Layer 5 of a small transformer language model trained on English Wikipedia (15 layers, counted from 0, width 128).
Take only the direct path to the model's output, skipping the later layers: a vector added to the residual stream pushes a token's score in proportion to its dot product with that token's output vector.

Output vectors of the tokens that the questions are about. A number n stands for n times 0.016.
"called": -83 -10 -5 -43 -24 44 -26 27 -12 -53 -8 60 -43 27 61 -10 -11 -30 11 0 20 95 -49 -33 14 -14 -39 -6 -47 38 52 27 22 69 -18 73 40 -3 -27 6 -6 66 20 -54 64 1 -37 -33 13 12 -31 1 4 -14 22 74 20 29 53 21 14 -64 -44 26 -11 9 -17 8 -12 -34 2 5 26 35 -7 0 48 12 -16 38 79 57 42 -44 35 69 -48 28 -50 8 -4 61 11 43 -1 18 -62 -44 70 -1 -26 -6 -56 -3 34 -19 -13 48 -16 43 20 -26 43 -33 -14 28 37 25 4 48 22 -18 -28 -37 53 -12 34 3
"board": -13 11 15 -15 11 10 -5 -34 -50 42 52 16 14 9 34 14 2 36 -37 4 -2 37 -33 -26 -21 39 -45 -25 1 0 22 -17 -42 40 6 32 6 -50 14 16 11 54 24 -29 23 33 -14 -15 23 -7 -20 2 -14 -23 -13 54 28 2 18 -43 11 -38 2 13 -30 24 6 -23 5 52 -10 -17 19 11 21 47 -14 2 17 -12 11 18 -1 5 40 25 -38 20 -27 -7 2 -30 12 66 -3 -33 29 15 26 31 22 -19 9 -13 26 3 -45 37 4 22 35 21 14 7 -38 14 10 22 1 -49 21 -3 7 -6 25 59 18 -57
"ica": 3 39 -24 30 -11 21 9 33 29 15 14 14 1 27 23 0 11 57 -31 19 1 -36 7 8 31 8 6 28 -13 15 8 15 48 -14 29 -8 39 -35 51 3 -26 5 51 -53 0 48 8 9 -12 -10 -15 -1 -7 -11 -3 48 28 15 18 -6 6 -10 -17 0 30 -19 -44 41 -10 -39 -29 9 19 17 -48 -19 34 16 14 45 11 4 33 -21 50 -9 -26 -12 -15 34 -11 17 8 33 1 -39 -15 1 -14 29 -27 -17 -34 -6 -18 20 -25 -11 -1 -4 -25 51 11 20 -4 17 42 -12 -6 15 -29 -46 -10 -1 13 -10 23 0
"hawk": -47 18 27 10 -4 14 -3 -6 -37 -6 40 -1 -15 26 45 51 -21 49 -29 11 11 68 39 -33 -8 5 -6 -3 -9 8 14 -5 -50 18 -39 -32 -35 -32 -6 -29 -16 32 -17 -41 20 16 -30 -20 44 -7 7 0 43 35 3 12 -2 -7 3 30 14 -35 -9 -2 28 31 -8 25 -14 1 -19 2 31 12 -29 52 -10 9 -1 15 25 -9 12 20 -7 9 -17 12 -32 35 -31 -61 10 -3 15 38 2 -41 29 -19 -31 -34 18 24 14 -40 12 6 19 37 26 -20 -5 -4 -11 -29 6 -18 21 -48 3 -39 -17 13 -10 31 -8 -34
"ception": -8 24 -20 -47 -23 30 0 29 -56 -46 30 14 -6 32 -17 -2 27 3 -56 -21 19 -27 -14 -15 22 -34 -19 0 -12 8 9 -4 -66 8 52 17 31 -38 -17 -26 -45 4 34 1 12 17 -8 -11 -7 7 34 6 37 6 -29 38 32 31 27 -7 15 8 -21 -23 -3 29 -20 17 11 25 -43 -19 28 -6 -4 -41 42 5 -4 -8 50 36 46 -5 15 13 42 -22 -8 -2 -54 -38 4 22 33 35 4 -16 -9 16 27 -15 -32 -5 -25 -35 -10 36 -43 3 8 -19 2 -23 0 -55 -20 -39 -15 -17 20 -24 -28 29 30 -5 42 -19
"led": -1 -48 58 25 -44 20 8 -33 -61 -4 27 2 2 -8 -20 16 6 81 7 16 0 36 8 -10 9 70 -23 1 -10 16 23 32 -60 12 24 -13 -9 3 25 8 16 -39 -15 -42 -6 3 26 -27 -59 -3 28 1 46 44 11 34 14 -7 -7 19 -6 -40 39 1 33 0 0 9 3 -14 14 -39 -21 46 18 -5 -16 -3 35 17 40 -8 5 -10 48 29 -5 8 -8 -16 28 6 8 58 -24 -41 -12 -10 12 -28 -26 -24 -31 15 46 24 11 21 -20 7 42 -4 -18 34 6 9 -28 47 21 9 56 -23 7 -10 22 28 5 8
"gin": -8 29 -22 -12 -22 20 -4 32 -1 -28 63 -21 -37 -2 14 47 7 47 2 5 -1 6 25 18 30 32 -35 -2 23 26 7 29 -46 -34 -17 20 -1 24 3 -36 -7 -8 32 24 13 -14 -30 -23 -10 30 -9 0 4 -17 32 -15 15 -14 11 -9 11 0 18 36 62 14 -31 13 19 -20 -16 6 42 62 -23 -21 11 1 26 34 -23 -13 31 -10 -2 33 -46 7 -5 35 -28 15 -32 24 -29 10 -40 -45 -19 -15 17 -1 -28 -15 23 -13 -9 -1 -12 28 19 33 23 -18 16 -2 -14 -6 -33 36 26 -27 23 43 39 33 -4 -18
" a": 19 -5 2 9 -40 -16 10 -10 22 9 -1 -3 -27 0 -1 -15 -8 -2 17 16 -7 42 -2 22 -12 -6 22 -1 26 -9 7 -11 8 -3 40 -10 13 8 -10 11 -2 -7 -9 -9 -11 -15 15 18 1 -24 -10 4 -12 -15 33 -12 -27 15 7 -16 -12 20 21 -13 1 -4 13 -6 2 -6 2 11 -17 -1 17 -23 -20 -21 -6 -2 -14 0 -4 -9 -8 23 4 -23 35 -1 -6 -23 -1 -19 -8 -2 -2 47 -13 22 13 23 13 -32 5 38 -22 39 18 -22 17 17 9 13 22 17 -6 -43 -15 -2 -16 22 20 7 -5 -14 -12 14
" reputation": 1 -13 -7 2 -20 6 -23 13 -53 -21 50 28 0 24 -3 24 -30 -12 -12 33 13 -17 29 -51 12 15 -22 -11 11 24 -2 26 -22 28 1 45 -22 -21 25 -7 -52 -7 -15 -10 30 14 -21 -1 -5 -55 37 13 35 -4 3 15 -8 19 5 -15 14 -4 -22 -5 20 -4 -12 14 -15 -16 -11 10 12 34 -40 -3 -1 12 27 12 30 7 7 13 42 -8 -24 -8 -42 46 -12 -8 35 20 -21 43 4 -33 -6 -40 -46 -2 -7 -32 -17 -16 -38 35 -20 39 11 3 -47 3 -32 1 20 -42 55 -15 20 -16 -25 6 10 1 21 -48
"ship": -49 12 32 -23 -20 0 3 -8 -52 -31 45 -1 -46 18 50 10 -1 68 -39 -19 11 26 2 -23 11 38 5 -7 26 3 43 1 -16 -19 -14 1 -23 -45 30 12 -10 22 10 -4 10 44 -4 -10 -22 -10 -20 4 -17 -33 -16 -29 -11 39 -55 8 16 19 -32 -9 -6 12 -36 11 -32 -14 -59 2 -8 -14 -13 4 42 12 50 -24 -4 -8 41 9 23 37 25 -20 -29 57 2 -8 -1 -17 10 16 71 -11 32 9 9 -37 -29 -39 33 13 -2 18 -43 35 -43 -43 4 -8 -7 -26 -9 -36 -4 25 7 1 47 -5 -47 20 6 -13
"peaking": 0 -74 -4 17 -36 38 -7 25 -24 22 -13 40 -55 12 16 -31 11 42 4 -48 23 -5 40 -15 11 46 -45 11 -48 74 -9 -5 34 47 4 27 46 -43 10 17 15 35 63 -31 21 58 -27 -15 9 -51 61 5 75 35 17 15 21 -7 63 65 11 -22 -36 22 13 -15 10 -6 -23 -20 3 6 -16 45 -46 41 -10 4 38 42 28 15 7 10 66 17 -24 42 -16 -16 -18 -7 -21 27 76 20 6 -9 -31 -27 -62 -21 -71 20 35 -17 -23 34 -13 -15 18 31 -10 24 -8 6 -11 -5 30 2 -16 -30 -5 12 5 16 35 -32
"gel": -22 37 -11 -26 -21 26 8 5 -51 -49 16 28 -49 -13 10 45 -50 3 -8 -56 19 16 -6 -3 29 -12 -16 -24 -11 32 -11 35 -61 22 16 -8 -1 -10 -8 -34 19 35 -37 -35 -7 62 -25 -23 -10 -27 11 0 -15 9 39 -11 21 23 4 25 3 -11 -13 84 -1 -46 -21 31 -17 -43 -14 -7 31 22 11 13 7 4 13 7 39 -18 -1 13 22 -2 -6 -21 -24 17 -17 -1 -21 7 -44 33 -23 5 21 -34 3 -9 -56 4 -10 -16 -27 14 36 -19 11 -2 10 -9 15 -4 -19 25 38 -10 33 -49 41 -1 20 -10 22 -43
"sburg": -40 -7 27 -46 -44 10 -7 -32 -10 -64 22 -3 -33 20 -3 21 -68 -11 14 -10 -19 -36 -14 -6 24 52 -40 -49 -50 22 2 6 -36 -2 -18 -45 26 41 18 -4 -40 36 26 -86 12 -16 -30 -25 29 -20 2 0 -22 36 5 21 9 37 28 5 28 10 -22 7 21 28 -9 26 12 -39 -20 14 10 -10 -18 6 0 19 37 -4 2 -19 -13 26 -31 -7 15 10 33 40 -13 46 38 14 24 41 -5 -9 -6 -35 -15 -41 -13 21 7 -11 -20 17 39 6 25 -47 52 -22 -12 -19 -5 2 36 38 9 -27 -2 -18 62 -21 8 6
"out": -8 -23 4 -3 -21 19 -1 -17 5 -8 -19 34 -42 14 44 -12 -1 55 -14 41 8 -38 0 -21 -34 46 -10 -23 15 32 17 -28 27 3 -15 5 25 -50 12 18 -9 4 -59 6 -3 23 19 -35 1 16 -10 -3 72 12 7 9 10 13 32 -1 20 -17 7 16 12 24 16 -12 -79 38 -31 -43 -12 -4 -13 -2 -37 -16 30 23 -1 0 4 -38 -21 3 38 45 -15 16 23 -2 7 -30 19 17 -13 -31 -11 -12 -9 2 34 3 34 2 -9 -3 -51 41 1 4 14 22 4 -3 18 -37 -1 14 -15 -13 -37 -21 15 -7 -31 -20

Each question shows what one neuron of this layer's MLP adds at an activation of 1. A number n stands for n times 0.0037.

n67: -5 11 -53 -12 39 21 -20 -17 16 -23 -9 21 21 5 17 -15 -9 37 -15 -51 25 20 -4 14 -4 6 2 -1 -5 -23 -6 14 6 19 -8 -10 -20 18 17 -2 -26 -8 -7 -7 -26 17 -11 9 -11 -4 9 2 -1 5 14 -4 20 -2 -5 -23 -20 19 -26 1 -9 -19 -9 -8 -40 -5 -9 -41 -11 10 -6 -16 9 -7 5 60 28 -40 -27 52 -4 -7 -18 -25 -2 -1 7 -19 6 28 17 1 2 17 -5 -15 11 1 -6 23 0 -22 4 4 -4 8 -11 -28 33 52 27 -1 -5 15 25 -6 2 15 -6 31 -29 -3 -9 2
Pushed up most: "gel"

n51: 4 -5 20 -9 -20 5 23 -12 29 15 -22 -22 -2 -7 1 -9 19 27 -2 -17 6 3 25 -15 10 15 -29 -12 19 9 2 -43 40 19 14 -14 -11 14 7 -5 9 3 17 -4 -51 -11 16 -24 17 30 -48 -10 12 17 1 -32 16 33 -14 -25 40 -25 5 -4 -27 35 13 -12 -20 0 -20 16 17 13 27 -17 -11 -13 13 20 20 -31 21 -31 -2 17 2 30 -42 14 -45 -12 -3 8 -19 28 63 3 29 9 -26 -44 3 -8 -30 30 37 -16 -7 9 -8 19 38 -8 -2 6 -10 22 10 -10 -1 -3 -29 8 1 10 -23 5
Which two tokens does it push up most, strongest first? "out", "ship"

n280: 7 44 5 20 -22 -2 50 -25 -12 23 3 -2 -1 -4 -30 -20 -41 -18 -7 32 -25 1 -33 4 1 -4 8 27 33 26 38 -34 18 -14 6 -53 9 -8 -7 -32 38 -34 -30 -16 -27 10 -24 -25 -20 5 -13 -2 29 6 -2 -8 -10 41 12 13 -8 -52 -29 -9 6 17 -13 -22 -15 -17 0 55 29 15 -16 12 -15 -12 -24 -45 3 -18 -17 7 -10 3 33 -13 -5 -26 -8 33 -43 14 1 -26 -12 -16 -4 10 7 -3 -9 9 -4 12 27 -16 -31 1 -3 -6 15 -3 -6 8 -20 -25 -3 -13 9 -18 -31 -21 -9 -10 11 11
Which two tokens does it push up most, strongest first? "out", "led"

n317: 10 4 3 10 -38 -12 39 12 7 15 10 -9 -11 -14 -3 -3 -5 -42 7 2 -14 15 38 47 12 4 -24 -33 -20 1 -2 -22 10 -15 -6 44 7 8 -1 -6 -10 12 -17 -16 -3 4 27 -28 24 4 33 -9 -6 -17 -5 20 -5 21 -6 5 13 58 -13 -3 15 -24 6 1 -18 -18 3 18 -2 -25 -12 -12 27 -29 12 -15 -1 6 -7 37 0 5 -10 19 -39 -13 2 10 19 1 -11 -55 -4 7 8 2 -1 24 15 1 10 -22 27 -23 30 -6 15 2 33 22 31 7 -26 24 0 18 20 23 38 25 -39 -8 -7 -20
Which of these tokens does it push down most? "ception"

n56: -7 -17 11 37 -28 -4 -8 -15 15 -10 -6 -2 18 -12 -12 16 14 -2 17 -29 15 -32 12 -16 -9 40 37 25 0 27 7 -20 -49 16 13 1 1 -30 2 30 7 23 9 12 18 8 13 -17 -4 15 -10 32 42 24 -8 11 16 -16 8 15 17 28 -24 -17 14 9 22 -36 9 -16 -18 -25 8 -6 7 1 44 -16 24 -5 -4 1 13 11 -6 22 -27 -2 -19 -5 9 -22 1 -5 17 26 -6 34 -7 23 -3 40 -11 13 -33 -30 30 21 38 -9 44 -1 -20 10 -5 -3 19 -13 21 -32 -1 0 -48 6 43 11 -12 -1
Which three tokens does it push up most, strongest first? "peaking", "ception", "hawk"

n28: -4 16 1 -14 -3 22 -10 -11 26 55 19 -14 11 24 -16 -14 8 18 19 24 14 4 10 17 16 -5 -32 -2 17 28 14 12 -7 37 25 -4 13 -26 36 21 28 16 9 -18 13 -9 38 15 15 -16 5 -7 -21 -7 -53 -30 1 -37 22 -13 -11 4 5 17 0 5 -6 4 19 15 -30 -18 4 6 -1 -2 25 -28 40 -33 29 6 2 -8 21 42 -2 -6 -29 28 1 -2 11 10 -27 4 -31 -51 -27 -10 -2 -56 -24 -47 -21 17 -18 -7 22 7 22 -12 -10 2 7 -12 39 12 -16 -16 -22 5 28 -20 -12 -4 -45 -3
Which of these tokens does it push down most? "sburg"

n6: 37 -10 -7 15 -11 -29 30 -9 -10 -24 -15 0 -13 7 18 49 1 2 29 17 -9 3 -6 13 1 2 13 18 -17 -17 7 9 -7 13 15 17 5 -48 1 6 7 -50 -8 -10 -5 14 -4 11 23 8 -6 -55 -5 5 -10 7 9 6 12 -18 -23 -29 43 -17 24 21 -25 -29 -45 23 6 -26 -43 0 1 3 -26 15 -25 -30 2 10 43 -31 -9 -23 27 -13 31 -11 7 -7 18 -31 0 -22 22 -51 3 -11 -17 -37 8 37 -13 -12 -6 -2 -17 -11 4 35 -25 12 44 -7 -9 30 -14 -1 12 21 3 -27 -11 -29 -14 28
Which three tokens does it push up most, strongest first? "out", "led", " a"

n106: -23 -17 -26 31 8 -17 -3 -22 7 -16 -16 3 -12 -21 44 9 -13 -18 -47 0 -13 -3 -7 8 5 -9 -18 0 7 -22 13 12 19 16 -34 -25 -19 -30 -18 -15 42 2 8 17 32 -19 1 -23 9 -7 5 -15 4 -24 -19 4 -42 -10 -12 20 20 36 2 -43 -15 -14 7 13 7 -10 54 -19 -2 1 19 9 -26 3 -1 -1 15 -13 -18 31 -12 -1 16 5 -39 31 21 55 1 28 -7 -21 -7 7 15 2 37 -22 22 -2 2 2 23 0 26 30 20 7 -13 -5 -3 25 15 -38 7 -18 -11 -35 27 -1 -24 -12 15 -17
Pushed up most: "hawk"

n89: 7 16 11 -13 21 -8 -20 -5 20 -1 -14 21 15 12 -3 -1 7 -2 71 -11 -23 -24 -28 -8 18 13 0 19 -31 11 6 -32 10 -7 30 1 -3 20 9 16 13 -5 -26 -12 14 4 2 -9 -6 -6 -3 -35 -5 -25 -31 13 16 -25 -14 -6 -28 -30 -39 -38 -13 16 2 2 -37 -7 -14 -33 1 24 11 -9 27 -22 -6 -2 -7 -26 9 15 -1 8 -22 -1 -14 -52 -1 8 16 -33 3 -39 36 -15 2 26 -2 28 -22 -8 -13 -8 11 4 -13 -20 -14 39 22 7 -11 0 -4 -6 9 30 -24 -30 27 -11 -9 8 11 11
Which of these tokens does it push down most? "hawk"

n16: -25 3 5 -11 14 -66 -6 20 -7 -17 34 -41 6 -4 -2 -25 -5 12 -36 -7 53 -8 20 9 -10 12 19 -17 -4 2 7 6 -1 -17 -11 -2 -4 10 -2 -9 6 8 -12 2 -9 -19 -12 -4 -14 -35 29 29 7 32 52 15 -45 -28 -18 -7 -44 37 -36 9 3 22 -4 2 2 22 44 2 2 6 -36 14 -11 -12 13 -25 20 0 33 45 -1 27 -9 -13 6 45 -1 -35 11 38 18 9 -34 20 -10 -10 -10 35 15 21 -19 -1 -26 -1 3 10 9 15 -6 12 19 23 39 -36 6 15 18 14 4 16 24 6 -8 13
Pushed up most: " reputation"

n121: -5 -54 -11 23 46 20 -37 17 -37 -12 6 -25 4 -20 -28 1 10 -11 -4 19 -3 -17 -39 -9 -8 -50 -16 20 10 31 7 25 33 11 32 4 -14 2 -8 0 6 0 -21 -10 -36 -10 -33 7 13 -5 -10 27 22 57 -4 -11 3 3 -22 3 -6 -28 -5 -12 0 -24 -5 11 18 18 0 29 -40 14 -14 -4 -7 -27 10 21 10 -28 -31 34 -12 9 7 -31 14 -8 -30 18 -1 5 -5 12 -33 -16 24 29 -16 9 5 18 31 19 1 -6 -50 -14 28 -3 -48 3 19 -18 -6 -15 30 8 -2 -21 19 2 -7 22 -47 42
Which of these tokens does it push down most? "board"

n27: 5 -4 23 14 -2 -80 12 30 -37 -4 8 7 -3 24 2 -18 20 -27 1 7 -4 -18 1 -26 1 -12 -18 -23 -26 -21 -16 -11 16 -14 -35 -10 22 -9 34 -38 -16 -7 23 25 -4 -10 -41 21 -6 -9 19 9 -25 -14 27 -7 -19 26 -3 8 -6 -4 -19 0 -47 38 -15 -10 -14 2 -28 27 -1 -26 -30 8 -29 13 -2 -12 -44 30 25 -28 7 -7 27 -15 -9 3 -25 -9 10 -21 -9 -19 -9 -10 46 6 -13 -47 43 4 19 24 20 -28 6 -21 -6 -5 1 14 5 7 22 27 -26 15 -23 19 -18 -20 9 -15 -6 2
Pushed up most: "ship"

n4: -47 38 -24 20 31 10 51 -4 1 0 11 47 4 10 20 24 30 -4 16 20 26 -5 -6 11 -11 -32 -21 34 -9 5 -25 -19 -3 18 10 -11 17 17 -3 -29 36 13 15 31 -1 20 -14 13 56 -2 9 -25 22 -3 14 -39 -54 1 25 17 3 -3 3 10 10 7 -31 -1 -8 -15 -23 -23 -1 17 1 -14 -1 -16 -10 -35 -23 13 -21 -10 -27 -3 10 24 -14 17 11 1 35 18 26 -5 -18 -8 -14 22 5 -24 12 14 -11 42 -10 -25 3 13 6 3 -7 -20 51 6 -17 20 -45 -2 -19 -17 -38 14 8 8 19 6
Which of these tokens does it push down most? "led"

n120: -11 25 -33 -13 10 47 -28 -6 -24 -11 13 -8 4 -29 -18 -19 15 -9 -44 9 -17 -14 -19 7 45 9 -19 31 5 41 19 -14 13 -12 -19 -14 27 7 47 -56 7 10 11 -7 -20 6 -2 10 2 -1 -24 13 -31 -48 -27 9 38 -39 -9 -6 15 -11 11 51 -21 -4 -28 -12 -7 3 -30 9 -15 25 -41 -17 4 28 -5 2 -7 28 -12 -3 -19 -1 -15 5 14 30 -8 -30 -14 5 22 -14 18 -20 16 -25 -11 -28 13 49 -1 39 -1 -71 -13 14 24 -19 21 28 39 -33 4 -3 -5 15 -43 27 -25 17 1 -27 -1 16
Pushed up most: "ica"

n301: 9 -35 -21 -19 -6 44 46 11 15 -22 18 19 -17 4 6 3 -35 23 12 -27 10 31 -37 -31 -12 1 -1 -7 18 -5 -13 9 4 55 -4 5 18 4 -1 6 -23 -5 34 19 19 29 -3 -1 -8 -9 9 -3 14 44 34 17 33 -1 17 7 18 -54 23 -32 13 -2 -19 20 22 19 -27 10 -48 6 -16 11 12 -11 -7 -32 -30 -18 -13 16 14 9 -13 -22 1 7 -9 7 -4 4 24 22 43 12 24 -2 3 -9 9 -14 16 -19 -4 12 4 -17 12 31 -2 27 14 -29 -3 16 31 7 2 -12 8 -4 -22 -13 7 -24
Pushed up most: "peaking"